Layer 4 of a small transformer language model trained on English Wikipedia (13 layers, counted from 0, width 128).
A neuron adds its activation times its output weights to the MLP's output. To switch it off is to set its activation to zero at one token and run the rest of the model.
A neuron's activation on a vector x is squared ReLU(weights . x), where the dot is the dot product.

Input weights of the MLP neurons that the questions are about. A number n stands for n times 0.00063.
n35: 166 139 -391 202 -203 317 -89 -38 -272 63 227 179 119 -260 140 -14 -98 -18 -215 -52 31 5 -124 -23 -28 149 102 -127 14 -45 9 0 9 -200 -127 -9 -189 137 -262 60 -345 316 284 -14 234 -270 94 68 209 -24 -9 55 242 -140 -41 50 187 -9 -9 -291 173 166 177 -98 -9 47 60 67 66 -64 -139 40 37 31 -95 -108 -92 265 245 -77 38 268 41 79 -14 -34 -80 -217 -114 46 33 28 -170 119 121 -165 -153 150 96 -14 -46 -105 45 98 -5 326 -134 145 -356 -69 197 -50 -268 161 -110 23 205 -264 170 -184 -128 63 201 111 -46 146 41 -123
n45: 61 142 67 -13 -88 32 -157 212 164 190 -13 92 59 26 -82 -231 142 -246 -170 -118 -285 -247 135 -18 13 75 204 4 -4 -196 30 206 127 93 19 -76 -106 226 -246 142 71 235 66 250 -246 -82 198 217 30 59 -31 136 -171 231 -99 -253 13 -57 138 199 -52 -150 164 19 -219 109 -35 30 45 255 60 -72 114 -107 -95 26 154 -102 169 -78 -96 122 112 -189 -78 -188 -273 -84 9 70 -89 0 59 -76 116 44 111 61 -230 73 195 -267 122 -269 -44 199 -119 98 26 181 -201 -211 -301 -75 134 44 22 76 13 26 -135 -248 103 -368 131 -30 149 117
n101: -209 -79 -158 -225 -166 147 -23 -122 79 59 -36 87 -100 -45 -167 118 186 -144 14 -227 180 32 -93 117 180 -204 -180 -45 -478 259 -180 -139 73 -35 330 116 -161 250 -86 46 42 324 -128 102 -156 95 130 -150 -95 -76 -5 -5 -143 181 14 -201 -205 124 144 -97 -30 78 -144 166 169 -9 0 -139 -14 -83 31 -185 119 -272 -48 72 -69 -93 122 124 -71 -190 27 232 172 -53 -215 -180 -59 -159 -191 -189 -66 -225 228 142 51 263 -36 -59 -157 146 86 -40 -46 158 -105 51 180 308 -27 -229 171 -414 193 -9 -186 -108 -89 -51 109 -170 -187 34 32 -124 14 -83
n135: 56 33 -102 -62 -173 -182 157 43 -75 27 101 -14 -250 245 288 105 -80 228 -65 178 -84 -187 -215 -14 -145 -216 155 -281 -201 -83 -68 109 -265 -391 -5 142 -430 -53 -135 47 28 127 88 76 93 -158 123 -179 37 184 65 158 -86 0 142 194 -99 56 169 -140 150 0 -221 263 5 125 -70 -237 43 -5 -326 18 -23 -18 136 -32 153 136 119 -184 -154 -170 18 40 192 -175 -185 -28 42 -199 350 196 -119 -54 5 -74 310 -78 87 -297 19 -83 129 23 177 87 -155 39 -182 -28 -97 164 23 -200 0 -46 87 167 -149 -200 139 36 142 -141 185 -166 180 -284
n146: -40 -152 -21 -57 -380 -18 -105 71 127 106 153 82 -80 -63 178 4 170 -249 4 9 -238 -73 91 -70 78 378 113 -21 165 -145 -80 84 -112 66 -82 -136 -117 163 54 -148 22 182 -137 39 -129 27 -236 -17 -276 -63 -124 272 -80 401 -63 -90 149 47 -122 -143 32 229 39 -119 -197 271 -147 135 189 194 -13 -153 30 21 -49 -101 112 352 -119 36 -143 -268 -42 -169 165 -23 109 -56 -34 171 18 87 -71 -99 105 300 178 21 -145 -17 -26 -81 -34 126 107 76 -4 -60 320 375 -81 -84 -152 125 49 9 98 -53 17 39 -103 168 -114 -167 -81 -62 51 16
n211: -96 67 -11 -38 -122 163 -49 -91 -53 134 98 -33 53 176 -94 19 -224 -25 -15 -15 141 -130 -99 -45 -59 205 26 7 47 -66 112 -126 122 -89 62 19 48 -68 69 -52 -90 -60 232 -41 81 -395 40 135 142 80 -169 -52 -86 -168 -76 176 -67 59 61 -156 4 -274 153 -16 140 -103 -226 220 -94 -129 72 64 -70 39 -108 -263 184 -60 113 -50 172 -128 73 222 25 116 -165 -59 117 44 -64 185 64 -25 -61 224 250 -55 -66 -225 -30 -40 -164 -68 26 -29 -116 3 -145 122 -136 -54 -85 26 -226 -173 -88 -72 57 137 -165 -126 -158 -31 143 -107 161 67
n241: 42 -165 91 14 18 -23 -83 265 -48 -22 72 36 141 -13 18 257 -258 -165 -140 145 -182 -82 22 14 -114 115 14 -117 40 153 -254 138 -209 18 226 -23 -55 -14 -14 69 -226 50 199 -74 182 -375 9 -31 90 -165 72 209 341 -9 0 140 231 209 13 -219 -107 -283 -124 -213 204 70 169 0 37 -14 119 -87 -150 128 218 191 64 -234 0 156 -127 -247 107 0 9 -52 -259 -352 -68 32 60 -110 -238 245 133 -330 -110 117 -342 -134 128 -185 31 44 32 174 -43 97 -37 100 -281 -107 -73 -218 -65 -14 -144 79 -97 -91 81 -186 -208 -81 167 -18 -18 -281
n341: -190 216 -175 383 -380 87 -150 -91 21 123 -313 129 -360 113 127 234 -77 -210 128 41 -34 157 -47 -218 -58 36 27 -13 -149 110 52 -161 -147 9 90 95 4 82 23 333 5 94 116 63 -4 -170 -183 313 -110 37 329 94 -39 -131 -140 -217 27 -143 -70 72 81 -67 -59 171 -107 202 -165 -153 9 22 156 347 209 -104 -29 61 18 -104 -18 -204 143 -163 0 170 -9 -131 -118 -108 133 71 -50 -72 -41 -266 -126 -4 -36 -79 163 -57 -40 -230 66 -243 -147 35 -242 -228 -54 58 44 -262 27 67 94 98 115 14 -82 -71 -27 213 41 -98 40 211 -146 187
n356: -65 -156 -215 -149 75 5 96 -58 -224 -9 329 9 29 78 124 58 271 120 -284 -44 188 19 -226 -24 292 -104 -66 79 0 -195 9 -165 323 -68 30 348 33 -67 -204 -71 76 0 93 229 94 -63 284 255 19 -297 14 42 59 -85 -129 -401 -110 108 106 0 121 -71 9 315 -42 39 160 -32 -19 14 -114 -32 -66 173 -57 110 -356 90 153 -195 -180 148 -148 -49 -328 -108 62 -151 74 33 62 57 -255 86 9 19 175 181 -79 28 184 154 -162 -5 -384 175 -122 118 -85 -52 178 -152 203 -216 148 -135 283 -192 36 -193 191 -192 48 -64 -186 -100 70 -112
n386: -245 -74 245 -25 -135 75 145 -88 -279 -84 -201 53 -135 373 144 92 243 -84 65 -139 39 -106 78 -54 86 8 29 165 -8 -201 76 -24 -122 -59 -168 8 45 100 -55 164 21 -176 28 136 -45 205 8 -201 -72 30 16 16 -364 -234 -180 73 8 329 119 86 175 147 107 30 126 -34 114 91 -179 423 -111 133 -49 -55 15 20 -89 160 -20 148 -4 -16 -4 -27 -200 -285 -199 8 69 -198 66 12 -17 -8 159 -24 -90 24 101 -64 -8 36 -24 -119 106 68 -59 19 -245 24 -49 -64 4 -106 -155 -332 32 -96 170 16 20 123 58 -43 -8 -78 -49 -256
n411: -76 -93 -156 5 72 -153 -349 -105 -176 -50 182 102 -249 -229 30 58 -150 -266 25 -216 -142 51 59 -187 41 83 252 -213 -166 132 366 195 -153 168 49 -114 -349 220 -37 263 41 88 -102 52 -296 -58 235 -86 -5 -297 31 225 80 207 -105 417 228 353 -65 -236 253 21 264 -98 51 95 -82 395 79 -148 60 59 -15 -139 236 -50 92 -67 106 74 -5 -273 -146 -39 -156 203 192 77 20 -96 -68 -57 121 153 339 -61 5 -106 -142 -25 -72 -376 167 100 -194 121 -182 43 154 -113 10 85 267 -72 68 127 309 -188 372 113 81 219 -31 -118 -71 -109 31 19
n416: -103 -172 -45 52 -261 110 43 -83 -37 8 -29 -59 -326 21 -222 31 284 71 195 -79 -284 -77 111 -22 201 -17 -56 -97 -150 -72 38 116 9 -45 -99 -169 -111 0 -53 52 224 172 157 104 -136 158 179 143 248 -327 110 124 37 172 -142 -241 -233 200 42 -21 412 98 9 5 -157 88 -17 42 -105 -4 -203 -164 -9 128 -112 166 -157 30 29 -168 -93 -130 29 142 -134 -102 -91 171 4 -296 -48 141 -306 -156 -100 -110 215 -261 168 -59 56 72 -88 -29 -85 180 -4 55 171 -77 -110 -75 270 60 -8 -144 -42 -48 112 -55 -148 -12 208 -76 17 255 -148 -12
n506: 105 -109 54 29 -160 48 235 -193 36 388 -177 -66 -326 -46 -65 165 -109 97 -201 116 -9 66 -63 0 -61 -119 -28 186 88 51 -180 -289 333 245 124 243 -90 270 -215 441 -14 213 -126 220 -38 97 92 -102 125 -146 225 226 -119 228 194 220 -167 -5 -87 -90 182 156 10 25 -23 121 250 299 140 -216 59 -9 -197 -23 49 -92 47 -5 102 103 -68 -23 -92 13 -23 39 -33 -43 42 -93 19 151 -63 -100 101 -75 -81 -9 153 -106 180 -47 70 403 80 342 -240 -157 66 14 150 -235 104 -38 184 28 284 111 260 24 23 -9 -201 128 -168 0 196 188

Output weights of the MLP neurons that the questions are about. A number n stands for n times 0.00062.
n35: 277 -207 -77 80 12 -126 16 170 29 136 97 -80 20 -230 8 -98 -4 15 68 -4 239 12 -84 -260 43 -78 123 155 34 -112 184 191 -48 -27 161 210 -92 -130 -210 147 -64 83 160 -51 -44 127 -12 -74 -4 152 -223 -15 185 63 116 -101 238 57 -110 23 -45 0 4 -76 0 -128 166 -131 -80 -269 -144 79 -46 62 81 -111 72 -126 -4 -19 117 -84 198 50 25 -70 137 -43 -77 -57 -126 -18 309 172 -35 -42 -209 -41 101 -70 -87 -15 133 199 -111 -282 124 96 46 130 -132 -105 -106 -148 -49 -235 20 4 -85 -18 -91 -94 311 122 -11 404 -95 -23
n45: 90 103 265 113 -172 116 60 218 -69 -76 -19 -217 76 26 37 9 4 84 -8 -20 281 194 0 -158 -53 7 -146 -227 -58 437 183 51 34 -40 -56 -158 147 -202 -158 -306 -93 -55 67 -46 189 47 63 -229 80 95 16 196 -208 71 178 -126 -33 -44 -134 -49 17 -4 58 -189 67 26 -8 -299 232 135 -163 101 -157 -254 189 32 -13 16 -69 -147 72 124 -37 -193 30 -54 223 195 -111 -88 -112 54 -214 -25 41 -40 -122 -90 64 -69 -182 -105 -19 -30 23 -103 225 39 -153 -108 -50 160 -132 -195 -14 -119 141 -8 -82 -18 67 320 -56 -112 32 -93 120 -296
n101: -153 21 -127 -17 38 121 -207 94 -16 110 8 12 9 288 -16 134 -178 0 119 -31 -88 -147 105 78 -174 -172 48 -126 86 -137 -75 245 -94 -169 -48 -93 164 175 341 224 -19 181 -79 -62 -191 257 76 -16 12 -183 -100 -177 21 72 172 53 189 -209 121 -228 108 -117 -8 -292 -8 8 -66 66 -165 80 141 107 45 -179 72 -28 115 -8 -99 128 -124 142 235 109 -222 106 202 -12 -82 -237 -65 -15 -46 115 -33 154 251 262 -74 78 -28 203 -95 4 -99 192 -136 125 134 92 62 -56 -48 -209 -117 155 -247 198 -126 -47 -111 120 -157 186 218 -43 84 102
n135: 191 149 219 -113 130 150 9 281 136 78 35 -116 -209 -31 -117 -199 315 -203 -257 -16 -308 71 5 -203 19 -8 -169 227 -185 -217 -109 -13 -285 148 -40 -121 -12 38 -5 139 -181 29 178 -4 88 -166 35 8 -41 178 -33 -247 72 -41 153 -38 -65 -309 262 187 -44 -68 72 156 69 -189 -204 -222 41 -99 -156 -162 21 -28 230 -75 -152 91 139 135 62 -70 -107 -8 164 116 63 -97 -9 41 166 107 83 -213 -162 71 148 -13 -43 304 42 -145 -12 -133 -121 184 -38 -196 -87 -13 20 -14 243 69 259 -71 141 0 36 224 -128 -161 -111 -33 -83 75 -21 59
n146: 83 144 98 58 -81 -122 4 32 21 -136 7 -15 -144 104 -26 -103 -22 26 -113 104 366 -37 -19 -134 62 79 16 -42 -50 185 -159 35 -51 162 -156 -19 -82 -171 291 11 120 -191 -83 -18 -103 -18 -131 -147 -221 -147 -322 -107 -74 -135 -126 -247 31 155 135 -106 -296 -100 97 -124 81 131 -139 -142 -18 180 -66 217 37 -167 13 130 35 -85 -146 -72 95 -133 -73 11 101 108 161 -105 79 -77 -22 -315 56 12 49 115 -261 -130 254 -60 -97 59 80 -11 -90 -39 -79 -118 -89 -65 -185 55 118 68 -359 126 4 4 233 55 -33 219 -55 33 -52 4 134 78
n211: -132 -194 -152 -69 -76 82 124 193 3 -101 53 63 70 54 252 106 146 -212 23 -65 -193 63 43 -71 40 -83 0 -16 -70 -166 143 215 -4 40 68 10 -109 154 -164 36 -133 -72 204 -19 -198 116 41 35 -139 -25 7 -43 -40 48 101 30 -155 -13 40 157 120 64 29 -17 227 22 51 184 43 59 30 -38 -120 -48 82 -70 10 -43 -172 298 -49 -80 -93 -83 34 16 133 20 -81 59 -13 -63 -44 70 37 20 -192 226 -289 -68 222 -13 13 -19 -90 -119 179 83 -140 -219 51 64 -162 55 19 -78 -75 199 32 -156 -3 20 165 -119 -10 -63 -182 141
n241: -54 25 -341 102 89 -142 151 220 -27 8 -80 117 260 92 -209 -168 -142 53 12 71 130 -143 -78 -35 -87 -45 9 -272 109 115 -21 95 -146 -36 96 219 121 21 255 68 75 -153 182 -139 129 -324 17 8 -65 139 -136 16 144 -45 -165 66 275 20 45 -96 -212 -106 -161 68 189 212 86 -39 145 -113 36 -116 -16 35 86 4 153 -304 -131 269 -124 -69 -101 130 191 27 62 33 -60 32 105 -105 -243 85 179 -199 77 -69 -23 4 -198 -170 11 80 8 4 -78 -161 142 -33 -59 278 36 95 33 4 138 8 -330 9 175 -191 161 -12 182 43 -96 -180
n341: -106 178 -78 177 -48 24 -102 -172 -130 77 -22 392 40 95 269 217 -81 50 106 -206 -50 66 -119 -94 -216 14 -264 -91 69 21 51 4 -252 -134 29 20 133 44 -190 118 -90 216 4 99 130 56 -144 -138 -169 145 72 19 60 -111 -153 -47 -116 -11 -64 -114 -16 178 142 44 -176 -83 -234 -11 34 283 -187 -27 -69 -26 -86 181 -69 -220 -137 4 -92 -31 199 -12 69 -52 -213 -172 205 -244 -269 44 -125 -137 8 120 -186 20 66 -133 92 31 44 95 -105 215 -24 104 62 -32 -134 -53 191 138 -133 -16 -20 24 108 106 -41 4 153 139 -188 61 -12 101
n356: -44 -60 -40 209 238 -81 -213 65 268 210 -73 -172 128 144 71 -25 122 145 46 50 -223 12 152 -50 -48 11 -134 -126 -144 201 -96 -79 -29 4 156 69 -11 -85 -150 -85 -33 -207 322 -63 -34 118 49 -84 -133 4 -132 101 102 -4 -18 -111 111 -47 -187 -60 -138 117 -171 -78 69 -62 72 45 0 78 -47 59 12 105 -314 -20 78 -188 119 116 -93 -106 -317 -35 -41 -99 26 -48 -171 -206 -125 86 116 66 -153 -67 194 171 211 235 -120 -86 -48 96 44 -256 180 34 59 -150 125 -143 101 -229 41 -271 -61 8 -472 50 -194 68 23 51 117 -17 97 8
n386: 151 198 -29 47 7 99 -123 -100 -40 -158 -69 -96 247 -191 -94 82 35 128 126 72 244 29 -129 -55 -6 -80 203 -70 -40 28 -85 -27 129 -54 38 -73 -80 -89 -115 -79 33 -41 60 27 217 -154 -54 19 -26 -17 114 -16 186 -96 -98 -156 74 -118 0 -152 -347 -53 -28 -165 -73 102 -189 -58 112 -19 -156 -181 161 -43 -76 -19 -34 -187 150 -138 99 10 -63 19 -118 50 84 -29 -31 19 148 -18 49 142 59 13 -78 -133 -199 -108 -211 -23 18 24 -6 -91 101 103 145 -46 -74 -40 166 -181 26 51 50 108 28 -188 74 -69 -29 84 -64 109 206 -3
n411: -44 -22 -9 -91 14 373 134 68 -113 -37 82 -100 -60 -263 -137 283 -135 43 -283 72 317 136 -169 130 -65 -125 -65 33 -24 194 -46 55 202 -52 -56 271 46 -148 -147 -26 69 105 -217 99 21 183 27 -21 109 80 30 4 -196 -188 80 -269 44 104 -174 98 5 -235 140 -64 108 -150 260 -50 295 52 -52 -295 100 138 -5 70 -329 -113 13 182 138 318 -27 183 206 -122 71 -190 74 43 30 21 -353 32 -116 -96 -41 -337 -165 93 -69 0 94 -54 -205 -70 -66 -215 -65 40 50 194 -39 -68 96 -97 -247 208 135 -165 -131 36 -173 -30 -87 345 113 61
n416: 0 216 -176 19 -73 -46 -118 -29 -46 112 -180 92 -191 -84 -34 63 -26 114 -287 -61 -38 -164 100 75 -104 249 281 318 140 4 -52 -244 -43 -29 208 288 -18 148 -133 84 -86 -59 -127 21 86 -151 15 4 107 147 -37 129 -195 164 -55 67 166 -188 103 -27 -166 -143 43 -174 73 -48 11 4 214 33 -62 17 -44 -32 -87 -30 0 -115 -15 -124 -136 211 -4 -141 56 -79 -28 -79 -91 7 -11 -74 18 74 -64 -134 128 271 140 11 4 -37 80 119 35 -35 75 4 119 11 78 -76 -92 86 21 -55 -187 -188 -54 0 -52 193 -356 -74 251 -113 195 34
n506: -92 -163 -178 13 -141 -17 -126 344 122 -4 8 24 13 -62 83 -61 78 69 -393 -139 -101 82 195 248 -187 -260 83 104 228 93 -32 65 129 118 -35 -153 55 113 46 117 -80 -183 136 -62 201 20 -187 -59 -151 114 -32 53 88 90 -109 145 -210 264 63 8 -4 -244 -131 -47 216 11 -59 -281 -215 -16 -352 -150 -45 -313 125 -139 98 -33 -133 142 40 37 63 29 -120 4 0 -58 17 -211 -4 168 -152 124 105 49 0 173 -206 -133 83 -20 162 -104 -8 112 -17 67 25 30 -94 -243 -20 -274 -71 -65 80 -116 -52 -347 11 -96 178 45 12 121 -85 -95

Each question names a token from some text and the token that comes next. It shows the vector x that enters the MLP there. A number n stands for n times 0.011.

Then comes g, the gradient of the next token's log-probability with respect to the MLP's output, scaled to length 1. A neuron's effect is roughly proportional to its activation times (output weights . g). A number n stands for n times 0.00066.

"y", then " English"
x: -36 39 33 107 -22 19 42 159 -54 -41 -35 72 176 -15 -147 -105 -9 74 63 -70 165 4 30 101 33 69 50 -52 -75 14 97 -57 -35 -166 51 -152 69 -51 106 -71 -93 -60 24 45 48 23 -4 -23 20 151 34 51 83 -69 -14 7 -6 101 -45 -42 -37 15 63 -24 29 -98 -7 -81 -44 -89 0 -20 4 88 -150 22 -196 -52 89 -26 55 70 -38 40 37 38 -58 61 116 -24 60 74 -41 -134 -28 -76 -67 10 186 237 -66 -19 -47 7 -59 -67 -42 28 145 103 -8 -15 -100 65 -260 68 -50 -5 -10 57 42 6 -1 67 27 -68 19 -17
g: 196 160 75 308 64 39 -5 39 59 19 -139 188 -135 -28 -59 -126 66 -138 -49 141 -90 -74 172 -94 173 -38 224 32 68 -26 -55 -193 190 212 39 -15 -80 225 91 -89 18 -93 118 117 78 222 -56 298 52 -111 -90 140 98 -157 -130 27 5 -130 -118 -280 228 24 20 315 53 97 -98 -197 6 101 -164 -111 178 69 122 186 -115 -76 6 -49 -47 35 69 -144 -3 8 60 -49 -1 -11 4 40 74 20 -308 152 56 126 9 -118 -89 -204 314 -115 60 93 -138 91 -31 -17 -156 -155 145 -289 -90 -117 171 -76 122 -53 -103 247 -384 -116 63 111 -34 -122
Which neuron, switched off, raises the next token's probability most? n211

"ix", then " thr"
x: -93 11 73 -74 40 50 38 45 -64 -88 5 129 -20 148 -35 -134 45 93 23 37 267 124 -65 -71 33 33 -76 64 93 50 34 103 -78 -3 2 45 191 24 -76 25 -11 5 -142 28 -9 10 27 -28 48 -84 89 -14 -90 25 53 49 53 93 -27 34 -121 21 92 41 -120 -93 -61 4 24 40 -98 121 6 -22 -152 58 -39 109 -87 82 -40 161 -80 25 -34 -37 -58 93 223 -91 31 -9 -14 -37 -14 45 -171 -54 143 79 -42 11 -50 39 -2 -103 6 -16 53 22 -38 30 41 -18 -99 123 144 -14 -62 84 -34 -51 -2 138 32 -34 -122 -54
g: 128 188 -191 -70 13 -103 51 -44 51 -61 156 75 -27 -207 -56 70 50 -112 -223 -128 -19 213 -107 -151 -60 -329 -133 84 -45 130 -68 138 4 39 -8 -145 -207 43 -110 1 193 -57 132 -149 39 10 60 266 52 13 -154 -124 -117 -192 -104 -304 -24 8 -146 88 -191 32 253 92 99 -154 -70 -149 -78 -159 -80 -85 2 206 82 39 -34 110 -1 -79 211 -75 -104 -58 286 50 83 155 105 34 -35 -64 38 -340 -40 -70 128 -11 -69 -215 -127 30 -86 66 -2 63 -110 200 143 82 250 -121 -11 10 56 230 -185 63 173 303 -195 192 -225 161 3 81 132 208
Which neuron, switched off, lowers the next token's probability most? n386

" home", then "-m"
x: -101 -5 -30 44 -76 14 80 19 0 35 -5 -54 -19 98 -97 -64 104 62 46 -83 69 -49 2 -49 -26 -24 -21 -123 74 -62 -22 -88 -88 -35 -107 67 61 47 7 111 -49 -65 -59 70 -31 -66 -84 -51 -23 74 13 -42 15 98 112 -83 147 12 -111 161 -87 127 -55 -201 70 -36 107 56 -83 37 111 -12 -168 133 -254 107 33 -38 -151 16 -11 -74 33 105 6 -44 56 63 -40 -101 -82 -49 -1 -53 -60 101 109 26 -108 116 32 -21 13 -48 -35 27 -85 68 -15 49 -88 66 43 -64 -86 -22 -56 -80 -163 -12 100 35 -97 107 -89 9 -58 -180
g: 79 36 -14 57 -115 -12 -28 -12 112 265 87 28 -116 327 -149 -36 237 -250 109 249 -68 117 -100 -17 45 30 -114 101 80 -215 16 -186 203 149 18 -102 -163 -78 -122 167 -146 97 76 -140 -219 62 55 -61 -320 -7 -269 29 -104 94 126 -98 26 25 -162 -52 -12 -154 -52 45 40 53 -49 -4 -58 124 54 193 75 -46 6 140 -212 219 214 -302 5 -48 -137 -164 -277 -57 58 -138 73 133 -258 148 -105 -63 95 -86 24 -31 139 -95 -200 53 -190 77 -4 270 -61 -1 -30 337 0 -113 -26 -122 35 -21 -163 130 -20 -161 57 -77 149 181 -156 3 -74 204
Which neuron, switched off, raises the next token's probability most? n386

"bles", then " be"
x: -77 -175 -12 36 -85 1 112 49 -58 8 93 -66 11 26 33 -121 111 129 -89 20 217 25 -86 8 59 -56 17 -25 58 24 -50 49 6 -173 -70 -15 11 -113 77 -4 25 -15 232 75 -37 43 -8 42 125 83 -48 2 -63 -84 102 -42 -64 56 -43 138 64 93 -50 -34 36 -32 39 17 -75 -16 -62 -49 147 155 -111 -61 38 -113 -138 -50 -66 150 -158 33 -15 -32 15 107 32 63 6 -37 -38 -18 23 50 -82 80 -48 89 114 118 -25 -50 -49 -67 167 27 63 -158 10 21 -65 -152 -86 -51 190 -27 -55 -27 117 24 25 -32 -88 91 30 -58
g: 127 -84 6 -160 -154 38 54 78 -162 92 -51 -157 -13 -54 -49 -29 98 74 145 -59 149 98 -61 -41 -103 171 -385 -27 -152 95 280 21 203 -159 -103 -38 161 -327 -131 44 185 32 -8 -55 -167 251 274 211 59 -203 -65 4 -1 -53 -42 104 -51 96 -19 0 -147 -1 25 -246 -294 -77 -10 47 48 -103 130 -190 -55 170 -9 315 -113 262 177 -77 -93 188 1 -21 19 210 -56 -104 52 -216 11 108 198 84 -61 -54 100 25 111 0 -3 54 -203 13 -22 -252 -23 44 -145 -196 38 -140 73 -126 -32 -20 -28 13 173 131 160 138 166 287 26 -8 130 211
Which neuron, switched off, lowers the next token's probability most? n356

" film", then "ing,"
x: -39 -105 -60 -60 -9 77 29 0 -54 -1 142 -48 7 -23 -26 72 32 -73 -122 219 72 -164 91 87 3 -40 -58 114 116 -12 11 0 82 -38 -101 27 123 -59 12 62 27 -55 -11 -34 102 118 94 -12 18 39 48 94 -63 -68 27 26 -88 -37 -55 41 -5 -65 -61 -19 -17 -68 86 100 73 -39 46 -39 -84 105 -212 -5 159 77 -97 104 56 152 108 22 82 63 -37 -25 2 -61 1 50 21 127 31 -65 -43 -55 10 232 88 -34 -9 3 55 109 -23 -52 -31 74 -70 23 15 -20 -251 -30 28 -6 83 145 -120 86 -51 124 -52 28 -5 -11
g: -81 20 -57 -143 -211 44 181 -164 149 42 62 -57 -285 54 49 -43 -96 -32 -236 98 -92 -187 0 228 -44 -35 -12 -283 -286 -182 -272 -136 -18 -40 150 44 -162 -8 31 84 -126 126 -141 45 19 -12 -113 -43 -237 33 6 -292 -196 94 199 -3 -5 -251 62 146 189 129 -174 171 84 45 55 -205 33 146 104 94 179 -158 -80 -99 3 -48 -169 261 146 78 65 107 -212 -102 107 -109 116 65 317 100 -65 -133 17 151 134 -24 -158 211 17 -185 -175 -132 101 136 35 -228 214 -134 -187 -45 54 -30 132 134 -147 -74 43 -27 -82 106 -6 6 -98 50 40 -34
Which neuron, switched off, lowers the next token's probability most? n506

"rang", then "ers ("
x: -53 -92 36 0 -105 -112 7 8 97 -172 109 2 54 36 30 78 -73 85 -30 210 195 -19 4 222 80 39 -147 12 5 17 -32 -11 -150 -118 -11 -24 -12 79 -23 -124 -42 -12 -144 -8 54 -39 54 79 -102 77 -47 54 116 -41 -13 49 -151 -143 49 78 166 113 18 -24 -6 6 -25 -13 7 57 -16 3 -20 86 -126 63 55 63 1 11 -74 109 38 -29 92 -81 -244 44 89 49 28 -27 -59 -52 -65 -67 -57 -100 -1 102 87 -25 -76 -39 53 9 -125 -107 -3 -107 9 74 66 25 -19 129 67 -83 -3 90 92 -88 16 -11 102 14 77 31
g: 143 114 140 25 -129 70 79 123 -97 201 -15 -11 -54 172 71 21 -267 -46 -256 199 34 148 -56 -104 136 63 -66 -47 -1 -122 -105 105 -21 -77 173 52 -78 -37 165 339 -56 215 -118 -196 31 21 -62 62 110 8 220 -129 -17 142 25 -101 -15 -262 -14 -265 -98 13 -95 190 3 -324 -128 -40 4 57 -90 78 20 -337 85 8 -154 7 -70 46 -127 -45 58 -138 90 111 -25 173 88 46 214 -9 -252 126 -324 -173 -8 -117 90 131 76 -11 48 -127 121 -214 -6 12 74 -211 82 251 -32 366 -11 77 -150 -87 124 -63 79 -143 -167 151 79 7 -236 15
Which neuron, switched off, lowers the next token's probability most? n135

"ong", then " Day"
x: -110 -70 135 -32 -65 -84 76 -26 137 69 27 -15 98 99 17 114 -155 -34 109 6 267 -9 -54 58 132 -44 -99 -46 -59 -76 -4 -158 -13 -2 -86 -39 9 224 -118 -105 44 12 -113 6 71 -13 -61 -29 33 2 1 -58 93 87 114 -16 -69 -85 72 -67 103 124 -53 14 131 20 -24 -55 -8 -23 92 -128 7 -1 -72 108 10 -57 -3 45 69 219 -31 15 92 67 45 156 109 69 20 -80 -43 22 -62 -15 -95 -43 122 16 72 -3 -6 17 10 35 24 -37 132 -32 -40 57 -93 -77 -24 -2 67 0 -148 -103 -59 5 -13 4 2 -19 -91 51
g: 136 -10 -74 -17 62 141 -138 289 57 82 -325 -157 -124 91 75 -4 146 -115 53 103 119 -196 -54 -29 330 231 124 140 114 63 303 -45 25 -133 11 -65 147 -334 124 49 15 85 54 -12 -29 54 -99 -178 -84 -42 81 169 -203 131 56 -2 450 257 -5 -144 -55 83 166 -79 -294 -17 130 134 94 -187 103 28 -10 -217 -118 53 -92 40 -65 168 121 -136 -113 -2 117 176 67 -218 -2 20 -88 -54 -91 27 -94 189 -83 -34 -107 -36 64 53 34 -125 38 102 6 24 -83 91 -75 68 -262 -25 -303 -15 -101 -174 -99 -49 77 202 119 -92 -74 -179 20 -47
Which neuron, switched off, lowers the next token's probability most? n101

" him", then " expl"
x: -79 64 25 52 85 62 -24 -41 132 -53 -11 67 23 -104 -16 26 -19 107 8 1 42 6 -221 -105 62 -10 7 -170 25 7 -37 29 19 -6 -12 -104 -61 10 241 28 -34 -35 73 -10 24 -89 28 -19 1 -15 14 44 54 20 70 -18 72 84 11 -20 67 26 2 -14 -119 -81 15 106 -141 -3 -55 21 -23 158 -214 -13 213 9 -150 16 67 -24 -36 -41 -10 -12 -8 19 7 12 -26 -60 -134 16 -20 -25 -64 29 89 140 39 170 -72 -9 107 -69 -29 131 -46 -126 -49 -7 50 213 -226 -56 -18 -34 -15 -46 -20 9 74 190 -30 79 -22 -106
g: 220 -217 38 -83 -85 208 -55 -50 76 19 93 -7 332 -145 -113 72 354 97 -55 -49 77 70 31 -66 150 37 71 202 -79 -11 173 24 -10 307 172 -21 45 349 106 -164 118 -80 36 -251 2 -287 -168 136 158 26 -84 -48 50 147 -50 174 -5 -2 75 -212 129 -184 89 116 -34 -150 -71 -213 332 -165 -3 6 -1 116 60 21 -260 -71 152 59 41 -121 -104 -136 -250 -156 -22 -45 -123 22 73 181 -15 30 90 -25 -63 26 -3 -7 156 94 -76 100 -17 259 12 -77 287 -10 156 -156 -85 75 -148 -64 -113 12 -6 -86 -159 -1 98 169 -11 194 213 66
Which neuron, switched off, lowers the next token's probability most? n35

" origin", then "ating"
x: -153 -40 -14 -125 -28 86 0 -134 12 164 111 52 -40 -95 -84 40 -25 46 -92 33 -42 117 -107 108 -28 28 -68 -29 44 64 61 -17 44 -8 80 -100 28 -96 162 62 61 -21 -52 69 0 -232 62 -12 144 159 -14 26 -12 -31 -122 84 -23 -45 -18 -17 190 -2 49 20 55 -15 12 -52 31 -48 -4 67 -35 -31 -181 -60 91 80 -1 27 1 7 -11 -85 31 143 15 -14 -79 -18 -27 -21 -1 12 -95 -8 98 -36 14 148 -56 10 166 14 61 41 344 79 -8 -39 30 123 60 26 -106 -32 82 -118 -176 201 58 -3 -24 60 7 -45 -45 -8
g: 114 -133 70 -43 -285 -346 -116 -71 -13 122 -35 -243 24 86 78 -23 -22 36 89 -179 -57 47 17 -83 157 7 -178 -99 -26 -93 -188 -81 20 -45 -100 205 -224 -123 -48 17 307 210 -129 84 -208 200 164 -56 196 -179 257 -79 39 96 94 90 -149 95 41 -51 199 -25 -127 -60 -155 104 66 -132 226 -305 -131 206 83 -355 -7 1 -88 -48 18 33 146 -87 -141 183 -121 -78 -155 94 97 -81 -52 146 158 -78 -50 -17 22 63 -144 -152 231 -108 -17 -62 17 -107 49 -134 140 -202 260 -68 49 -31 89 -86 -185 195 -4 183 36 66 -79 73 139 2 -179 154
Which neuron, switched off, lowers the next token's probability most? n211